Layer 3 of a small transformer language model trained on English Wikipedia (8 layers, counted from 0, width 64).
A neuron's activation on a vector x is GELU(weights . x), where the dot is the dot product.

Input weights of the MLP neurons that the questions are about. A number n stands for (n - 500) times 0.0013.
n3: 549 342 584 461 429 501 652 403 381 617 669 300 228 484 514 337 564 614 580 409 733 470 557 568 653 466 568 300 501 495 419 412 571 548 297 284 641 668 685 460 663 531 628 507 525 468 432 349 421 538 470 524 615 456 659 477 561 572 125 647 484 339 479 494
n4: 494 439 769 503 471 408 302 572 399 409 297 461 476 440 335 440 510 371 182 447 362 775 443 611 527 553 660 284 603 239 417 438 467 368 591 594 482 468 529 448 237 500 620 431 828 557 354 442 565 583 577 815 266 718 568 378 522 451 553 576 623 609 523 496
n7: 624 549 437 568 559 474 465 550 474 382 544 611 558 760 861 499 424 321 413 463 180 752 478 312 374 458 830 483 265 528 472 373 569 487 538 271 468 431 589 680 403 403 293 594 190 542 599 635 724 458 449 371 413 733 506 449 293 423 488 518 381 660 689 470
n11: 348 552 539 654 568 597 429 345 577 518 328 387 650 614 696 673 390 588 342 534 380 330 559 371 476 496 477 502 433 443 386 118 381 612 529 433 610 462 280 529 360 406 438 612 463 653 407 396 651 612 473 732 589 588 519 397 515 563 720 784 473 434 478 682
n17: 598 442 344 452 660 536 503 433 453 580 417 531 553 565 492 315 427 437 525 780 380 602 542 486 385 701 399 521 430 640 508 546 255 398 504 384 394 502 667 457 261 702 426 699 439 634 467 661 354 271 528 460 571 515 517 545 358 373 397 453 570 625 495 724
n28: 593 323 527 592 580 528 394 524 747 383 542 485 397 618 608 653 297 318 311 470 621 613 541 536 413 490 377 728 191 404 364 422 298 540 605 682 533 437 417 707 623 429 462 525 539 631 526 560 494 621 449 609 536 338 581 491 525 421 300 344 679 358 460 478
n40: 679 369 418 428 513 335 438 713 187 233 699 518 622 550 366 340 656 310 349 643 674 589 371 545 566 442 589 400 116 375 240 520 490 490 547 508 443 617 565 693 370 572 583 536 588 573 225 684 666 464 144 502 627 418 640 551 530 618 475 633 545 426 638 133
n46: 548 569 283 638 548 584 591 620 433 581 457 455 438 509 466 670 183 690 596 711 638 542 577 438 585 380 500 499 416 577 360 494 550 486 363 648 367 292 391 332 381 613 387 390 504 550 706 796 322 318 323 732 598 512 756 319 573 524 293 255 742 315 318 887
n47: 385 413 417 347 586 365 392 844 400 565 541 556 399 246 386 530 419 124 608 631 410 487 547 457 470 490 439 366 616 737 321 626 291 417 411 405 712 479 418 431 686 501 507 497 425 448 645 577 418 407 690 569 625 566 614 250 555 599 413 589 475 547 576 373
n49: 547 756 531 586 363 573 404 555 579 407 306 551 474 710 566 368 545 675 411 531 403 573 654 277 423 631 521 552 476 495 417 764 550 557 541 641 533 508 353 523 334 556 511 670 563 490 642 360 550 623 563 562 484 457 422 338 448 498 213 462 468 385 603 430
n55: 543 469 434 531 341 343 439 541 596 466 484 503 326 727 403 480 504 463 613 571 358 506 580 409 423 536 392 271 570 416 529 241 487 532 595 674 460 405 459 521 696 593 432 588 501 566 545 519 585 430 604 439 366 662 561 395 391 432 540 454 521 499 535 521
n56: 796 498 472 404 595 613 442 261 464 644 517 519 481 533 541 574 519 564 492 518 628 619 655 845 520 431 505 324 440 548 701 538 166 296 603 662 509 275 457 440 461 430 461 430 478 547 362 307 519 478 396 455 381 567 653 569 452 543 463 626 435 729 356 514
n95: 848 430 226 775 553 706 439 492 521 337 272 192 425 455 324 359 352 443 370 382 654 751 507 697 490 420 637 668 433 299 238 421 489 512 555 344 248 624 782 528 151 422 412 637 690 656 558 756 661 384 273 642 640 740 624 402 689 442 105 407 653 697 508 294
n96: 474 307 596 885 450 504 600 350 472 261 228 515 562 698 604 703 355 486 214 559 451 860 524 43 334 358 643 720 282 280 202 580 311 625 529 584 365 609 620 829 151 543 608 327 497 656 610 773 595 639 256 583 541 368 601 316 576 358 590 192 685 446 670 497
n100: 524 386 685 509 413 501 521 549 575 599 387 482 556 613 489 819 543 628 486 495 334 770 504 364 507 404 835 418 419 347 464 437 718 503 445 460 545 467 457 527 509 153 499 651 317 323 459 621 447 445 545 585 535 711 572 412 267 478 482 767 422 687 392 429
n115: 728 628 795 450 729 682 527 211 443 488 554 434 479 488 454 545 315 611 395 474 401 515 510 534 463 645 456 670 380 588 302 500 452 498 634 551 414 570 530 283 372 529 428 719 209 459 489 345 516 355 506 555 471 624 583 522 409 556 577 271 601 530 415 562
n121: 462 560 367 745 617 611 381 346 542 405 498 459 388 834 374 459 378 511 570 419 521 466 458 518 501 435 706 737 239 375 446 534 323 415 520 570 691 580 432 509 480 278 515 559 390 430 445 732 557 316 508 503 588 523 587 633 265 830 51 446 396 723 420 716
n122: 554 678 498 546 459 443 692 471 479 610 571 495 412 498 507 551 435 461 586 432 547 570 653 610 387 152 403 618 404 384 605 283 384 525 440 514 564 511 494 432 412 366 512 450 599 542 685 486 461 191 518 419 352 523 547 600 364 736 459 415 629 541 419 612
n134: 474 519 485 629 508 462 585 427 458 475 472 566 472 617 396 602 714 392 626 461 595 629 627 300 444 273 500 407 361 523 643 657 322 306 235 382 730 367 669 636 455 453 615 706 485 350 665 522 404 468 694 485 602 576 548 476 640 525 434 619 383 554 386 660
n141: 614 304 530 706 534 361 574 666 483 429 585 479 404 451 463 584 438 516 358 147 664 601 802 833 331 369 596 304 495 390 287 589 352 339 252 843 496 370 819 678 490 452 298 572 766 791 530 461 455 418 517 666 622 692 407 586 489 304 286 585 575 424 360 417
n146: 277 502 573 634 621 594 497 638 425 565 453 514 670 636 367 692 427 111 612 513 668 462 335 560 331 366 544 533 291 662 301 496 483 315 560 451 635 598 486 639 257 516 661 584 300 455 252 532 494 498 539 299 659 657 571 650 536 557 378 721 420 395 644 560
n147: 419 378 545 625 576 481 613 605 465 485 582 398 516 356 436 708 343 672 655 468 413 450 493 909 372 574 587 608 501 379 293 534 471 379 527 493 462 496 687 467 495 447 444 478 427 292 547 335 531 457 483 654 513 581 553 344 476 518 441 379 529 508 469 745
n162: 577 600 320 465 572 630 387 269 478 409 454 555 561 578 594 642 374 429 526 396 355 578 638 556 362 451 418 554 383 465 315 305 481 488 520 621 491 468 422 419 678 577 220 560 374 531 601 483 449 305 598 387 623 746 454 547 566 486 471 501 359 581 592 474
n164: 436 602 568 222 685 688 405 409 413 185 548 506 565 758 469 745 298 472 590 608 550 571 515 563 538 554 495 637 514 180 465 579 385 611 531 366 544 379 511 808 223 517 298 418 701 593 481 488 503 372 523 562 598 521 574 407 619 570 501 327 527 274 426 465
n180: 616 539 246 563 359 360 689 650 425 802 581 521 313 337 563 631 645 515 432 430 257 594 673 475 440 573 528 582 697 541 205 521 390 514 339 364 424 383 576 251 346 296 647 457 365 533 533 445 544 419 421 415 572 442 619 570 510 569 608 528 505 737 551 455
n189: 612 610 400 530 883 429 415 724 369 454 607 496 555 481 390 564 464 407 502 566 525 438 445 485 457 485 586 691 566 379 305 196 294 576 592 391 633 644 653 655 217 476 516 580 623 333 570 552 561 507 404 281 324 827 643 478 569 422 548 469 286 436 369 712
n194: 445 544 319 406 579 236 193 394 477 481 500 568 434 395 608 511 444 327 578 735 578 501 387 367 376 60 613 795 550 90 411 437 458 515 322 436 554 528 313 451 443 663 581 478 700 766 780 690 530 389 385 698 604 535 457 373 659 464 612 697 395 536 464 469
n195: 506 503 376 826 387 618 536 476 605 460 617 502 504 385 518 313 452 388 582 430 400 516 698 331 711 127 609 514 623 372 476 633 277 369 474 808 592 459 485 663 418 629 440 534 636 642 468 866 649 263 543 438 365 474 800 475 300 394 550 265 616 414 273 469
n199: 691 500 570 458 827 636 470 650 558 487 333 364 444 773 414 653 240 290 676 689 515 690 636 718 400 514 477 302 341 497 443 176 664 405 405 480 375 412 584 698 242 467 418 243 432 389 616 762 655 391 255 220 423 522 578 419 726 525 463 509 300 417 466 732
n215: 472 304 634 782 550 385 430 460 362 423 341 388 545 671 480 523 502 290 460 370 556 758 616 802 188 443 311 620 279 388 283 594 373 490 405 518 577 547 614 599 500 514 593 619 577 453 541 800 469 382 419 425 460 799 666 543 525 682 358 534 328 487 563 441
n221: 251 386 458 487 499 423 696 646 329 395 606 469 705 297 549 510 579 616 636 366 761 785 599 460 703 398 452 413 389 494 417 513 591 542 562 327 689 623 479 581 490 298 415 775 552 598 420 435 287 503 483 503 477 428 477 418 564 475 456 309 505 517 273 620
n224: 532 493 502 386 591 599 635 430 279 566 590 334 316 375 459 727 538 393 566 603 588 465 531 609 320 437 321 725 366 345 255 583 503 392 629 677 413 609 629 627 316 502 539 523 655 503 343 624 488 423 329 528 490 629 444 480 589 400 503 584 438 629 503 625

Each question shows a token from some text and the vector x that enters the MLP there. A number n stands for (n - 500) times 0.012.

" Canada.": 591 495 559 423 471 369 532 523 548 444 580 562 452 553 601 508 569 362 460 537 574 549 478 493 597 603 428 559 490 541 477 463 389 691 559 534 395 371 575 557 259 463 543 326 479 316 650 486 552 508 463 535 475 428 442 604 541 466 550 457 553 486 545 434
Which neuron lights up most? n96

"\n": 391 510 538 408 536 513 581 541 533 480 579 440 479 542 592 298 470 449 422 449 553 412 465 521 495 528 533 507 391 831 566 571 506 531 441 443 417 495 555 452 387 604 618 460 523 487 450 422 581 533 431 456 464 458 409 730 630 543 454 504 484 437 481 489
The most active neuron and its activation: n146, at about 1.9

" ": 661 455 515 486 366 492 498 387 512 429 578 557 478 573 470 337 402 489 480 464 417 546 455 536 707 422 387 470 531 442 497 433 485 630 661 527 491 435 436 579 600 585 458 523 524 327 558 524 386 479 554 655 549 508 559 596 427 389 432 544 451 611 576 524
Which two neurons fire most, strongest first? n55, n162

" cons": 651 410 505 456 500 470 482 411 422 506 528 547 517 447 537 478 633 364 517 501 626 420 438 558 597 529 310 455 570 651 520 587 471 659 460 406 378 490 384 509 637 484 520 463 564 477 665 573 394 491 574 521 485 456 444 627 559 425 392 347 490 531 554 413
Which neuron lights up most? n47

" (H": 589 509 437 618 409 497 495 322 518 432 410 647 490 534 522 449 512 459 732 479 449 628 483 585 667 485 433 487 462 539 397 496 531 699 563 423 435 583 436 420 553 492 408 460 651 389 578 480 422 395 505 455 479 488 589 534 383 502 511 474 536 450 528 465
The three highest activations, in order: n162, n122, n195

" |  |": 442 461 541 499 446 500 484 440 516 595 555 512 453 498 515 536 499 544 591 591 463 541 543 414 591 482 471 410 450 463 474 466 513 640 513 430 370 377 487 482 545 447 550 662 354 237 568 402 433 584 496 656 473 571 595 730 447 377 509 531 504 484 531 559
Which neuron lights up most? n100

"-": 494 481 547 534 452 404 501 477 440 454 481 479 558 475 572 329 494 468 569 407 655 392 503 593 511 489 404 714 562 736 455 494 470 589 510 554 456 482 502 450 308 584 572 429 609 381 530 459 377 547 433 400 523 495 465 675 611 547 483 497 406 571 488 488
The most active neuron and its activation: n215, at about 1.6

"- ": 520 539 429 553 399 464 464 461 409 459 537 519 547 444 556 274 409 426 611 407 560 507 485 658 632 454 487 693 490 712 518 515 532 603 520 534 450 532 528 395 312 609 519 331 613 427 514 496 463 492 479 397 429 476 491 564 551 505 448 449 523 620 527 534
The most active neuron and its activation: n95, at about 2.5

"==E": 622 520 526 450 436 337 378 473 480 514 533 516 534 422 538 446 593 420 628 466 576 401 518 547 552 389 364 656 572 593 450 549 403 701 648 454 429 525 419 415 433 484 607 455 538 445 562 586 486 389 605 499 494 344 421 535 581 563 487 514 569 432 476 401
Which neuron lights up most? n194

".": 555 598 500 474 419 445 549 385 595 400 576 616 474 711 558 555 511 380 498 477 424 619 500 555 635 516 423 497 395 594 507 481 468 653 574 483 398 431 532 529 480 418 495 491 444 291 600 322 493 544 484 537 495 489 430 656 493 348 505 437 481 534 577 495
Which neuron lights up most? n7

"ary": 462 587 463 466 533 498 553 443 468 461 584 439 509 592 569 535 538 495 532 589 509 421 517 593 577 508 279 558 435 692 504 508 475 600 510 510 493 527 570 400 492 485 547 450 585 390 585 116 514 535 503 518 433 470 370 666 526 457 446 398 485 464 571 448
Which neuron lights up most? n115

"abul": 405 559 478 573 474 489 482 551 478 617 544 472 578 566 484 474 543 443 531 602 639 477 545 541 501 439 405 508 541 675 547 469 487 564 497 461 504 461 490 388 560 544 555 479 573 516 533 147 481 441 466 441 395 422 270 717 607 434 425 460 516 451 552 442
Which neuron lights up most? n122

"005": 516 463 507 444 442 544 429 545 513 443 514 526 505 484 505 584 400 513 558 616 423 498 455 477 583 527 411 446 464 476 474 422 592 761 678 491 412 500 560 482 466 477 480 542 396 342 502 232 464 599 475 496 462 499 378 653 652 394 497 594 543 532 627 504
The most active neuron and its activation: n11, at about 0.92

"assy": 372 574 492 533 560 472 532 450 487 497 541 545 450 502 482 575 485 452 515 665 530 378 564 603 531 554 356 529 483 558 503 467 573 676 466 489 430 457 560 486 571 539 417 586 558 394 602 175 425 573 433 474 440 436 425 683 516 398 426 451 489 464 613 566
The most active neuron and its activation: n147, at about 1.1

" Head": 456 474 508 385 530 534 581 362 420 414 483 470 435 548 473 524 454 419 517 614 385 541 509 600 637 452 292 404 601 531 634 367 574 678 578 479 468 505 486 431 706 502 453 560 521 431 639 342 473 494 565 558 456 464 462 611 533 408 461 505 547 499 572 519
Which two neurons fire most, strongest first? n55, n162

"21": 543 370 594 464 445 443 512 563 432 487 578 568 474 538 435 508 467 525 569 514 505 547 442 512 640 532 329 492 456 408 458 457 465 745 633 538 446 421 508 539 463 624 443 537 528 348 425 221 357 541 511 572 547 447 557 582 467 407 588 559 535 577 613 489
The most active neuron and its activation: n40, at about 1.4

"ile": 450 546 512 403 510 521 570 553 453 546 545 394 588 493 562 401 476 532 456 580 646 281 465 597 497 480 372 607 467 700 524 544 541 573 461 544 449 544 573 437 403 540 598 447 587 455 523 162 422 510 488 443 466 426 360 593 594 491 489 503 535 504 455 528
The most active neuron and its activation: n3, at about 1.4

"”": 508 557 546 352 424 464 624 414 584 491 440 455 469 506 574 552 531 397 471 525 472 568 550 480 580 579 409 469 476 445 437 497 461 811 604 501 402 393 613 580 411 398 517 503 484 299 584 455 512 495 467 596 433 452 558 535 607 429 454 469 639 416 524 553
Which neuron lights up most? n96

" (C": 568 476 422 571 408 489 407 324 511 383 483 590 496 538 589 440 541 457 686 485 551 511 551 553 623 420 419 467 552 578 453 574 518 724 541 509 446 606 443 401 419 575 435 445 664 391 555 485 482 406 527 429 470 421 565 632 419 531 510 444 546 412 455 442
Which neuron lights up most? n195

" Army": 438 519 493 542 495 456 503 404 451 500 517 534 469 515 544 539 480 349 506 746 485 582 537 571 603 587 316 515 500 509 522 465 509 715 588 537 453 449 498 466 634 405 460 497 488 339 539 286 394 458 475 593 496 419 401 638 460 467 468 465 573 457 600 586
Which neuron lights up most? n28

" over ": 660 481 523 415 349 460 438 558 499 497 649 543 486 511 467 360 472 497 564 541 466 550 470 590 669 461 311 470 481 469 530 466 484 620 614 463 449 387 502 548 461 581 520 493 509 307 526 719 497 521 509 502 499 573 516 619 392 367 403 518 475 542 602 416
The most active neuron and its activation: n40, at about 2.7

"- I": 523 398 492 499 492 427 424 440 512 515 451 426 536 511 607 359 549 475 662 417 620 465 436 607 593 549 355 537 543 737 498 505 548 539 496 561 390 515 522 386 438 539 622 467 550 437 404 420 532 562 383 402 444 514 364 671 583 609 505 420 588 472 467 452
The three highest activations, in order: n3, n56, n40

"4": 484 493 557 437 464 413 503 536 482 465 463 442 508 485 505 388 519 468 511 503 676 414 472 614 596 491 494 706 451 778 496 533 498 622 519 543 477 567 453 473 376 565 527 407 616 423 424 194 480 512 458 412 516 443 437 645 619 458 531 452 473 542 444 525
The three highest activations, in order: n146, n221, n3

"u": 589 441 450 526 442 518 510 477 499 530 448 594 482 520 550 459 591 483 461 397 606 504 540 633 641 508 335 513 490 582 326 508 453 617 503 434 385 490 481 529 508 507 415 425 594 492 567 170 418 444 538 554 536 429 416 709 520 457 429 518 579 559 627 506
The most active neuron and its activation: n141, at about 2.4

" emb": 584 487 524 462 447 393 453 427 387 527 489 525 459 470 560 507 512 429 511 470 534 364 384 586 687 587 258 522 636 662 549 539 391 617 531 499 464 475 434 496 536 570 634 509 595 455 655 593 409 541 448 483 483 423 377 531 572 396 525 507 371 510 559 518
Which two neurons fire most, strongest first? n47, n194

" (L": 475 446 356 638 427 522 484 304 572 419 489 631 524 524 505 397 505 543 766 489 491 543 566 512 595 376 391 421 452 474 526 547 523 684 572 464 444 548 496 455 561 576 394 495 603 404 536 442 484 436 494 497 418 482 650 549 419 490 551 464 500 453 479 540
Which neuron lights up most? n195

"ates": 561 554 572 529 500 503 519 494 543 452 469 507 500 517 505 437 512 370 526 569 550 455 504 553 614 555 250 660 452 627 404 472 465 682 511 553 364 473 455 562 450 522 498 403 619 390 648 214 380 515 505 540 525 471 494 652 467 460 434 471 514 529 505 488
The most active neuron and its activation: n28, at about 2

" | ": 471 490 563 463 393 494 503 439 497 430 516 489 566 611 453 292 438 530 654 480 457 575 596 441 703 495 606 369 519 571 537 489 540 691 620 431 442 442 443 480 566 511 523 559 488 351 475 431 491 536 465 560 513 535 505 655 418 312 387 493 433 465 595 543
Which neuron lights up most? n3

"gy": 404 569 579 367 509 513 540 420 633 481 587 436 543 544 477 424 481 559 505 599 614 406 503 577 560 491 344 575 435 598 526 553 565 533 441 554 483 422 578 408 439 594 615 428 554 468 513 140 564 514 438 450 445 455 331 562 578 508 460 460 542 550 464 551
Which neuron lights up most? n115

"RC": 379 528 533 474 546 472 538 439 485 437 499 498 478 496 561 494 537 467 572 549 637 523 513 570 558 554 361 562 428 522 576 420 557 691 555 488 442 497 493 398 458 462 544 470 577 431 493 126 497 508 465 461 494 490 386 729 637 564 478 355 489 478 530 542
Which neuron lights up most? n221

" at": 587 491 461 455 442 598 535 384 452 498 458 531 460 509 336 566 505 612 597 528 406 526 460 554 621 467 216 498 431 540 572 447 498 590 645 495 393 429 535 487 467 522 482 532 461 343 648 614 560 488 409 534 467 415 643 492 491 520 433 482 566 501 624 581
Which neuron lights up most? n46

" confl": 585 414 338 497 445 455 405 400 472 560 540 532 544 509 524 350 560 558 469 588 537 494 482 630 756 544 395 460 564 632 428 546 471 727 441 434 416 494 374 509 575 532 460 434 533 501 616 569 408 509 545 510 513 473 320 541 585 357 495 394 452 523 538 547
The most active neuron and its activation: n17, at about 1.1

"land": 559 479 512 544 451 485 597 398 512 446 514 595 443 582 486 540 557 413 479 622 494 582 467 533 570 563 246 509 441 389 461 421 396 673 574 506 413 424 472 427 520 415 529 485 571 433 624 266 417 580 440 644 505 548 607 505 490 444 487 515 605 457 618 562
The most active neuron and its activation: n28, at about 2.7

";": 455 513 497 570 396 501 620 401 549 459 457 561 419 641 476 469 496 427 492 485 569 563 482 493 703 558 346 598 402 655 572 546 443 583 585 499 388 436 485 484 505 490 536 532 475 219 517 370 455 599 477 569 485 507 444 647 537 548 385 415 465 486 521 610
Which two neurons fire most, strongest first? n121, n49

" France": 485 509 553 484 577 386 436 568 483 472 470 507 493 433 498 375 548 452 547 656 708 395 491 591 551 548 354 637 407 594 473 484 476 707 490 599 453 496 489 451 434 508 528 449 543 424 554 213 457 446 418 523 474 415 487 685 610 540 453 455 570 504 481 480
The most active neuron and its activation: n40, at about 1.5

"-N": 441 475 455 454 506 502 396 298 494 482 464 527 478 507 490 479 525 585 662 398 575 476 506 522 620 523 278 445 588 557 642 514 452 680 520 577 354 509 453 367 622 492 574 558 501 549 473 263 442 451 449 519 527 461 476 554 575 568 498 449 583 523 558 582
Which two neurons fire most, strongest first? n56, n3

" is located": 536 397 517 434 410 518 654 485 587 562 489 527 465 517 447 575 572 358 536 649 488 505 496 552 566 501 269 495 482 583 527 373 485 605 584 480 416 393 500 569 405 581 442 467 463 409 568 649 590 428 432 499 419 390 638 502 524 469 435 547 579 346 557 625
Which two neurons fire most, strongest first? n199, n46

"yr": 381 488 519 519 505 461 542 439 565 528 562 374 559 607 490 447 515 523 530 598 659 354 492 583 518 437 437 548 506 668 557 594 508 539 441 495 521 475 542 452 429 572 635 414 552 445 436 194 535 456 496 496 426 394 222 532 651 500 487 494 514 527 474 553
Which neuron lights up most? n3

"2": 477 442 492 495 487 499 471 559 482 468 559 502 576 569 449 446 501 454 642 545 443 485 465 496 624 469 491 448 541 566 522 439 511 716 653 474 447 462 438 542 549 525 447 562 397 373 392 144 393 558 544 478 535 432 493 642 537 346 531 631 494 556 574 532
Which neuron lights up most? n146

"12": 464 431 537 460 484 463 526 563 455 487 571 505 503 490 437 387 450 515 612 568 617 435 495 522 641 466 469 649 422 666 566 511 453 561 606 507 485 536 523 430 446 580 541 450 551 418 410 112 496 529 465 397 551 343 445 641 601 454 571 418 463 522 568 557
The three highest activations, in order: n221, n3, n146